Layer 3 of a small transformer language model trained on English Wikipedia (8 layers, counted from 0, width 128).
A neuron's activation on a vector x is SiLU(gate . x) times (in . x), where the dot is the dot product.
The model reads these tokens: "port" "ed" " over" " 1" "." "3" " million" " down" "lo" "ad" "s" " of"

The vector x that enters this layer's MLP at each token. A number n stands for n times 0.019.
0 "port": -7 1 27 -24 24 25 -6 -2 41 -13 -17 2 49 11 -2 -17 11 -27 19 6 34 -5 57 0 62 -8 -18 -25 35 4 -9 75 -4 -6 33 3 24 8 4 20 -13 -18 -44 23 1 -16 -25 -7 -5 0 1 -34 -10 -32 13 9 -15 21 5 10 -15 9 -6 4 -6 26 6 -46 15 1 -1 -8 22 1 -1 14 5 40 1 41 -12 -29 -13 2 -23 17 12 5 -14 -14 -19 -9 8 -23 -50 4 -50 32 -18 15 -30 -73 -3 -27 -9 -52 10 5 0 -30 12 10 32 7 51 -64 -2 -27 33 3 57 -33 25 5 -51 33 -47 -26
1 "ed": 1 -10 27 -22 66 -13 -27 10 67 17 3 0 57 -1 -21 -32 -16 -13 5 -12 -14 -4 27 -19 24 -56 -24 -14 42 19 31 49 -16 -9 -11 7 -14 0 22 16 -12 -6 -49 4 -15 -17 -13 9 17 -7 -36 -11 -7 -19 70 45 9 36 5 -7 -42 -2 7 -15 13 -20 41 -42 25 11 -28 0 4 1 9 26 -19 20 -19 36 30 8 -2 26 -29 0 11 -13 -23 -7 -38 4 -12 -37 -40 -9 -9 18 23 -9 12 -11 -6 -2 39 -25 -18 13 -1 -9 7 0 -1 14 -1 -24 23 3 5 7 11 -40 2 6 -33 -7 5 -1
2 " over": -10 -1 25 9 53 -1 1 10 51 3 27 2 39 -6 -1 -52 6 -22 -30 -20 -7 -46 41 -1 -17 -1 3 -10 29 22 15 29 -29 -11 18 8 14 18 -40 7 -13 12 -51 -2 -15 1 8 -1 -9 27 8 -31 -12 -40 0 13 7 8 6 -36 -7 28 35 -15 0 -26 9 11 -3 -39 -37 -36 11 -21 0 11 9 42 -37 8 1 -22 37 63 -8 24 -7 -7 15 1 15 -17 19 4 -6 -42 14 -38 1 22 37 8 -3 -5 64 -67 -2 -40 13 -36 -3 -22 10 27 -18 -9 29 14 0 5 43 -21 24 -20 -14 -9 25 -1
3 " 1": 7 20 0 -23 -14 -13 22 9 37 -3 11 -10 40 21 -9 70 7 -25 14 -39 17 0 43 -11 -19 14 13 37 33 10 30 -19 -22 5 -10 -35 4 40 -30 22 -5 40 -37 18 6 -14 -16 9 77 16 -10 -55 2 12 39 16 62 -27 -2 1 -14 -11 -19 -28 -4 -25 -2 -26 -8 -16 -12 -54 -52 -22 12 16 4 -22 -18 5 5 20 1 14 6 10 -1 41 -7 -1 41 -18 -1 18 -15 -14 -3 34 22 -4 12 -4 -9 -22 25 -63 22 -5 11 7 23 22 26 30 2 -15 30 -2 4 8 9 15 11 -17 3 0 13 -16
4 ".": -25 -4 -19 25 13 23 0 -5 60 -3 -8 9 25 10 21 -4 4 31 -26 -9 -1 -3 20 22 -37 -10 31 9 26 -25 15 9 -21 -21 16 -34 -5 13 0 -9 59 18 -15 -9 1 -23 -10 -24 6 19 -9 -26 45 18 5 -23 -8 14 50 -1 -37 31 3 -12 19 -69 41 19 20 -8 12 -51 -15 10 59 -13 -3 -9 -27 5 40 19 21 32 2 19 -9 -17 5 1 1 -32 27 -2 -42 -4 17 12 27 -34 28 1 -1 -13 38 -53 -12 15 11 -16 13 5 39 -13 -17 2 7 -9 29 8 21 -46 16 -1 8 11 -25 1
5 "3": -12 17 -11 -19 41 -24 4 -5 40 -12 -9 6 31 -4 -10 44 23 -2 -39 -4 1 -1 22 -9 -44 -20 1 -3 34 -25 39 9 -16 -12 17 -31 -36 7 6 11 21 4 -5 0 -44 -36 0 23 47 -7 -17 -26 6 -16 -20 -23 -20 4 -24 32 -15 -60 -13 -48 3 -18 2 -28 3 -19 -21 -32 -31 -31 4 44 -1 -19 -11 -9 22 13 25 19 -15 14 -18 20 -37 -8 32 -12 0 11 -8 20 -32 81 72 -21 16 7 -5 -59 52 -49 46 19 3 15 -6 -38 39 29 -34 -7 55 -21 35 7 1 -22 20 28 15 -13 12 0
6 " million": -28 -9 11 5 96 31 -9 14 71 13 39 -4 54 2 -25 -11 19 -17 -21 7 15 -10 25 6 -23 -6 -30 -18 28 11 21 73 -21 -13 3 6 -34 -32 -28 -9 33 -19 -19 -20 -17 -15 13 22 -6 -27 -3 -20 -9 -34 -24 -17 -8 18 8 25 -4 -20 -3 -23 -15 37 30 -32 -7 4 -6 50 -1 -41 1 5 -10 -17 9 23 -7 -22 17 26 -11 7 -27 -13 -3 3 -29 -18 15 11 -41 7 -48 66 66 -29 4 8 -3 -20 -19 -62 -1 -2 7 -3 15 -4 13 -24 3 -13 26 8 9 10 -3 -40 20 9 11 8 0 -10
7 " down": 0 -35 5 -7 33 -21 3 2 65 -14 5 7 75 14 1 -26 7 -27 10 -3 14 -27 38 9 -2 -10 -16 -3 31 41 27 37 -30 15 -6 -16 8 32 -6 3 56 57 25 4 1 32 -1 25 -7 0 39 -47 -10 -13 12 -33 20 -20 -8 -24 -10 30 -8 -5 3 -24 36 -16 4 -1 -5 -35 59 -21 -10 1 -5 -43 -2 10 -2 4 49 39 -8 46 -36 4 -10 16 43 25 0 0 -15 56 17 -12 -19 18 -17 5 2 12 -12 -37 -9 -2 15 -3 -29 5 14 0 3 6 51 6 -5 15 42 -12 -5 -25 -46 7 16 2
8 "lo": -15 1 50 13 37 -15 -49 50 14 1 8 20 -57 -13 9 30 -15 2 7 -45 13 3 -5 29 14 36 48 11 27 30 4 15 -10 14 -7 8 -26 -15 -31 0 72 -29 -17 40 -10 13 12 11 -15 -1 -14 -22 12 22 30 -12 9 -1 10 -9 -15 -44 5 -51 -1 -50 -21 -12 25 -58 -15 -38 3 24 8 31 -23 -57 32 -24 -15 25 -51 8 -32 26 -16 -3 -17 -5 41 37 28 -24 30 -38 2 39 -57 22 5 -34 -13 -16 5 8 48 6 20 5 -2 -5 59 5 -6 -33 -5 -25 16 4 39 -35 0 0 7 7 -21 8
9 "ad": 1 -14 1 -18 20 -45 24 -10 44 -29 26 14 25 -22 4 -7 17 -16 28 -37 -9 17 17 15 11 -27 -12 31 43 0 6 13 -13 -10 -26 10 15 -20 21 3 33 56 4 -5 -18 -18 -18 0 5 10 -32 -18 -16 -5 -3 -37 0 -29 -48 -23 -40 34 12 -24 7 6 -12 -39 34 -16 5 -13 29 1 10 -16 -13 0 -23 -2 -1 15 -34 -20 -21 2 17 -12 5 2 42 -14 -11 23 -25 39 -22 16 -36 4 -52 -50 -7 -14 14 -82 15 -4 11 -33 -71 8 39 -18 8 -1 28 -25 50 13 19 -66 23 -52 -8 -13 -13 17
10 "s": -4 -9 25 9 30 29 -5 -22 34 -9 -37 12 37 16 25 -20 -3 -57 24 -4 6 -8 13 17 9 -16 -23 -15 53 -11 18 25 -2 14 5 -19 -27 11 36 18 16 -24 -8 -8 -30 8 9 -5 -8 5 4 -21 -5 -6 13 23 11 -10 -5 -15 13 -27 -17 -47 19 -29 14 -20 -10 38 1 -8 1 18 -15 9 -10 -8 -23 -5 7 -5 -5 11 -13 -7 11 -22 12 -18 -34 12 -16 -3 -47 6 -20 20 17 4 1 -25 -13 6 -14 -9 -24 -3 33 -33 -5 -4 12 10 -15 -13 -17 -26 3 10 -26 -30 19 -10 12 -12 -44 -29
11 " of": -4 3 36 -24 16 3 -9 -12 53 4 17 -6 -17 9 -17 21 0 -5 24 -34 -10 -75 24 -44 36 10 -35 -62 47 8 6 -20 4 -21 30 -8 -51 -24 -13 -2 -18 10 10 16 2 4 14 -2 47 -4 3 -10 -14 -57 17 16 -17 8 14 -8 -20 7 26 -19 26 9 -12 6 -15 20 -2 -21 15 -8 0 -27 -10 -5 -44 -1 18 -31 -12 11 -8 -11 19 0 -13 -5 -37 -33 1 10 -2 -26 -6 15 59 1 12 -25 -6 -16 -2 4 -4 10 -15 -19 2 4 3 27 -18 8 23 -13 -17 1 32 -18 -3 -2 18 25 8 -8

Each question shows the input weights of one neuron of the MLP. A number n stands for n times 0.0059.

n286 gate: 39 -38 -1 -11 -4 8 -47 -1 -16 4 -4 4 -1 11 5 32 -13 24 -8 -7 -24 1 -6 28 49 -19 -2 -25 -10 0 -25 14 10 -21 23 1 37 4 -24 -1 -14 18 25 -7 21 -29 12 10 -25 9 14 2 6 -10 -4 5 -1 6 23 -23 12 2 -5 5 15 6 -1 7 12 7 -9 -13 3 -3 23 -12 10 -1 4 -6 -28 35 40 -17 2 -32 -16 14 -12 12 1 -5 -22 -6 -4 15 -3 -10 -5 -2 18 1 26 25 -19 6 -24 9 5 -38 10 -1 -54 43 -33 -22 24 32 13 1 20 19 -11 10 -17 -31 -2 -1
n286 in: -4 0 6 -5 -22 -25 24 -8 -12 -22 25 5 6 -1 30 -14 -40 -7 13 -10 5 -13 -9 4 -17 11 6 -30 -5 -23 0 16 6 -25 18 -26 -25 -10 11 36 -14 -23 2 28 16 -10 -17 -4 12 11 -14 10 1 7 43 15 4 8 -9 -20 -3 1 23 -2 -4 17 21 -12 5 27 -24 8 1 8 -1 -23 21 15 8 16 -11 6 -23 23 -23 -13 -2 -18 4 16 6 24 11 10 11 1 6 9 -34 -8 -13 -7 -4 -5 -7 18 12 26 2 6 -24 18 27 20 18 56 9 -8 -6 26 -13 -5 -2 14 13 -7 33 -25
On which three tokens does it fire most, strongest first? 6 " million", 5 "3", 4 "."

n240 gate: -12 -5 -18 10 4 -2 15 26 0 19 -19 -25 16 5 -31 -35 -5 -1 -14 7 2 -6 -18 -25 23 -33 -21 -2 6 -2 -18 -6 22 5 -12 22 -15 -16 -16 12 -19 17 -20 -8 5 -19 4 19 -11 -11 21 -4 -1 14 7 9 -3 -12 -8 16 11 9 -12 -23 36 6 -9 -17 -29 33 -3 10 -7 14 -9 -5 15 -20 -23 -4 38 -10 -17 -15 -18 2 11 -1 -39 16 -16 -1 0 -12 -6 1 -29 -13 -13 1 -18 -33 -18 3 -20 -10 1 -20 -5 -12 5 -22 13 21 -27 28 -7 -14 -2 15 19 -3 5 -21 -23 -14 20 4
n240 in: -4 16 27 10 -4 20 5 -19 -5 -27 32 9 3 1 27 35 9 10 -14 -13 -3 -4 35 24 -1 30 22 -27 4 1 10 10 -26 -11 13 -19 12 10 -9 -20 8 -9 10 -3 17 20 -16 -12 16 26 -33 3 -9 -17 0 9 6 18 20 -19 -11 -5 -17 30 -37 8 -8 16 -4 -22 2 -2 22 -13 2 7 -14 33 23 16 -34 -15 8 -7 6 7 -2 2 28 -17 10 20 -6 13 2 -3 15 28 18 -3 -4 1 13 11 14 15 10 28 -8 6 9 19 2 -9 -5 -28 17 27 -11 -5 -18 -7 -8 7 12 4 -8 9
On which token does it fire most? 0 "port"

n273 gate: -2 7 -2 -1 29 8 5 -10 -16 27 16 -5 38 9 -40 17 -2 -9 -1 -27 -4 -4 -14 -32 6 9 3 18 -2 -46 -13 -4 -36 -19 3 17 -16 -1 -3 -2 -23 3 -14 4 1 2 4 37 -30 22 5 1 -1 -47 34 26 -8 -11 -44 -4 2 -24 19 -4 9 -15 5 -12 -21 1 -1 -19 -25 4 0 -16 6 11 -19 -20 -7 -1 -29 0 21 -14 -8 27 12 4 -26 14 -26 6 -18 -20 -31 1 11 -7 16 -21 -13 10 -17 -24 -27 20 2 -20 -2 -22 3 4 14 6 22 19 38 5 18 -18 -26 41 -4 1 -27 -9
n273 in: 2 -15 -10 13 18 -41 -13 10 15 8 -21 15 -21 -24 -26 -19 16 -4 18 7 19 -1 20 50 -11 -13 18 19 -7 -13 12 1 19 -2 6 -19 -27 1 -11 3 11 11 8 29 15 10 12 28 -3 23 7 -8 -17 1 -6 11 -4 12 -5 -2 34 8 21 -21 -2 -18 -32 -28 -53 12 32 -22 -26 -12 -7 -8 4 22 -8 -21 31 12 -2 -4 23 -2 -19 -15 2 -20 11 16 34 28 7 -14 18 -13 10 -24 25 -7 -31 37 -18 -10 -13 -5 10 -29 20 -3 -18 11 10 -3 -9 -8 21 -4 18 12 -29 -16 -17 32 -40 10
On which three tokens does it fire most, strongest first? 10 "s", 2 " over", 3 " 1"

n217 gate: 27 18 -10 11 -7 -15 -22 34 -13 37 7 -7 -19 -8 8 16 13 -15 -7 21 13 7 -1 -8 -6 -42 -11 -12 -12 3 27 -4 21 5 11 -3 -26 29 6 4 35 -2 10 -19 -18 16 4 32 -10 12 -12 -25 25 -21 1 5 -44 22 -14 39 -15 10 -11 -16 14 47 -6 -17 -21 5 18 -2 0 -3 -37 6 -1 16 24 15 -17 -29 5 -8 4 13 -17 -8 -10 -2 -11 4 5 -6 -20 -11 -9 -25 -5 28 -20 -28 6 -4 13 4 12 -17 36 11 5 3 -19 11 15 49 1 -11 -2 0 22 6 13 1 17 -9 25 0
n217 in: -4 -2 18 -7 -3 4 -35 10 8 -23 2 9 -11 -2 2 35 15 -22 -1 12 11 -9 -2 -13 -13 -17 15 -26 24 -1 3 4 -5 17 5 -24 -7 3 33 14 3 11 32 16 -13 -12 49 2 2 -10 3 -5 -3 -13 -25 5 -17 -7 -2 13 -9 2 -27 -3 9 26 -14 6 13 -21 -4 20 -5 13 -9 -7 -3 5 46 21 -10 -5 17 21 -17 -25 3 -9 -23 -18 -9 10 6 15 -6 0 -8 1 7 8 3 -9 -31 1 7 -2 8 -5 23 7 -16 20 -35 15 16 10 -26 -3 12 25 28 11 -3 1 24 -41 30 23
On which token does it fire most, and how strongly? 4 ".", at about 0.19

n207 gate: -18 33 0 1 -1 -10 -16 -12 -5 7 13 -13 9 -6 -30 20 24 19 -46 9 1 13 -13 -1 -4 -22 -26 -12 -31 -8 -10 2 8 -3 3 -13 15 1 -17 -21 8 21 -12 43 16 -29 -23 -5 -8 2 -2 8 -1 -32 -15 -10 23 -17 32 16 -7 18 -6 29 30 25 27 7 12 -25 -12 -22 -19 -11 -29 18 10 -12 -27 -8 0 10 8 -5 6 17 20 -15 -4 -28 -12 2 16 -12 -7 22 32 0 12 4 1 32 24 -2 0 1 56 33 -8 19 3 17 23 25 -17 19 0 26 -24 -2 7 1 -22 11 21 -47 37 3
n207 in: 27 -4 6 9 -10 11 -4 -2 3 14 -4 -18 9 20 6 2 -14 -7 0 16 -20 -7 16 8 -41 -4 -9 34 19 20 -6 20 28 9 25 0 -10 19 13 -18 45 0 18 28 -29 -10 15 -3 -22 9 -34 -15 37 -16 -16 -14 17 -10 -3 34 -3 3 11 0 4 13 31 2 -6 0 -28 -17 -29 -5 27 -2 0 13 -5 0 -17 -14 -17 -10 -21 29 7 -19 10 -6 -15 16 8 2 11 9 8 -22 3 21 6 -6 16 -5 -15 -22 6 -2 -5 1 11 17 9 -24 -11 7 16 3 24 -2 -19 10 12 6 -10 -11 4 9
On which token does it fire most? 5 "3"

n180 gate: 25 40 -24 30 -14 14 10 1 -3 24 30 -28 -14 9 7 15 20 35 -8 -17 -9 -19 -23 -24 -8 -11 24 17 -35 18 4 -27 -19 -11 -13 24 29 8 -12 -5 -8 10 19 7 -6 26 -35 -19 15 11 -3 1 -38 -11 3 6 -10 -22 -1 13 -16 15 3 8 -4 -9 -9 -1 -17 15 -11 -3 -10 20 -4 -9 3 -13 -1 2 11 -9 21 -24 18 -17 -22 14 -20 -12 -6 -14 2 -25 17 -16 -10 2 -29 51 14 -7 -8 -15 42 6 34 50 10 13 10 -7 15 -3 22 15 18 -4 -12 -3 -16 24 -7 14 32 4 12 1
n180 in: 2 15 -12 12 -17 8 -2 0 65 -14 16 -11 -10 -2 18 23 38 14 -12 -12 -13 -40 -40 -22 -6 -1 25 28 15 20 -25 -24 -15 -13 1 -5 -3 -9 8 22 -5 9 -8 -6 -15 17 16 5 15 1 6 -9 -9 -3 15 7 -1 -3 -9 12 -12 5 -13 -2 20 -28 -15 23 -25 2 19 3 13 12 15 2 7 -22 4 -14 -16 2 -2 -8 6 -17 -8 12 -59 -5 18 2 23 -1 23 -15 11 -4 -13 21 10 -9 -28 16 20 -10 7 3 5 -1 18 -13 8 -2 5 13 6 1 13 18 5 7 -11 8 14 -6 7 -7
On which three tokens does it fire most, strongest first? 3 " 1", 0 "port", 6 " million"

n167 gate: -29 0 -1 -18 -9 2 -21 -14 -16 0 -38 -17 0 32 4 32 27 -9 13 -29 21 14 7 -14 11 -2 19 15 5 1 -34 -10 -11 4 4 -12 13 0 20 19 -23 -8 3 -4 -12 -9 -4 3 -17 19 22 20 -19 17 -14 6 4 -28 17 1 -9 -7 18 36 22 -7 -14 -11 17 6 -15 -8 -42 28 0 15 29 -7 -7 -9 -16 21 9 23 -7 -14 20 -5 -11 -14 -12 -9 19 10 -20 -3 -3 -22 -21 -19 -6 36 -4 -10 2 -6 -30 3 -15 -7 -17 -28 -11 17 20 -6 -13 17 15 -18 -20 26 -10 42 -4 -15 27 -5
n167 in: -26 6 -16 -28 16 10 12 -3 -22 16 4 -5 -20 -13 1 15 2 -14 14 -18 28 -9 -24 -21 11 -16 -12 12 12 -39 -3 15 25 2 -7 37 15 20 7 -23 -8 -15 23 -4 -1 8 30 11 25 27 -29 3 6 -13 23 32 12 3 -4 9 11 -14 -11 -22 12 15 15 -4 -10 -2 -19 0 22 -6 -26 -28 -8 19 9 -4 15 -4 -34 3 2 0 0 6 13 12 -1 -13 -12 -6 8 -8 -1 -20 -1 6 -29 4 -19 31 -4 -9 -1 -26 25 -6 -11 -5 6 20 29 -22 -18 7 -20 16 1 5 -4 12 14 -4 -10 -12
On which two tokens does it fire most, strongest first? 7 " down", 4 "."

n161 gate: -26 12 -25 8 18 -11 18 8 -20 2 -11 -1 -27 13 9 10 -1 20 29 -16 24 -14 -8 -4 -14 -12 -16 20 -18 -23 -26 -27 12 18 0 -12 13 -5 13 18 -26 5 32 9 -20 -10 -4 8 -13 -21 3 21 3 15 18 23 -7 3 -6 -10 -10 30 14 -23 23 -10 20 -5 -4 24 -16 -42 -44 -14 -5 14 17 -13 0 -3 -2 12 11 37 10 21 9 12 31 7 15 -71 28 -19 27 -39 2 -27 0 34 9 -3 -10 7 14 -11 -3 -5 17 -16 -16 25 3 1 14 13 13 18 20 -42 -1 -9 14 -1 40 9 -1 -5
n161 in: -21 13 19 -2 -31 -6 2 18 14 -12 27 4 -10 -6 8 6 -26 -14 -22 8 -35 -1 1 5 -5 -25 -12 -12 3 25 -5 7 28 10 10 29 -6 13 3 -17 -24 -15 -31 1 -10 16 25 13 15 -26 -37 3 16 -9 -32 -5 -17 -21 17 -18 -25 -2 -4 -4 -23 -21 21 37 10 -24 18 27 -9 22 6 7 -11 18 -17 -14 -6 39 -26 -18 -17 -42 -2 -4 -2 3 -7 9 -11 -4 10 -12 7 -1 -2 23 -1 -5 10 30 13 -9 -12 0 40 -9 4 -2 -20 25 -9 -15 -17 18 -13 11 -8 22 30 -28 -5 40 -7 -2
On which token does it fire most? 7 " down"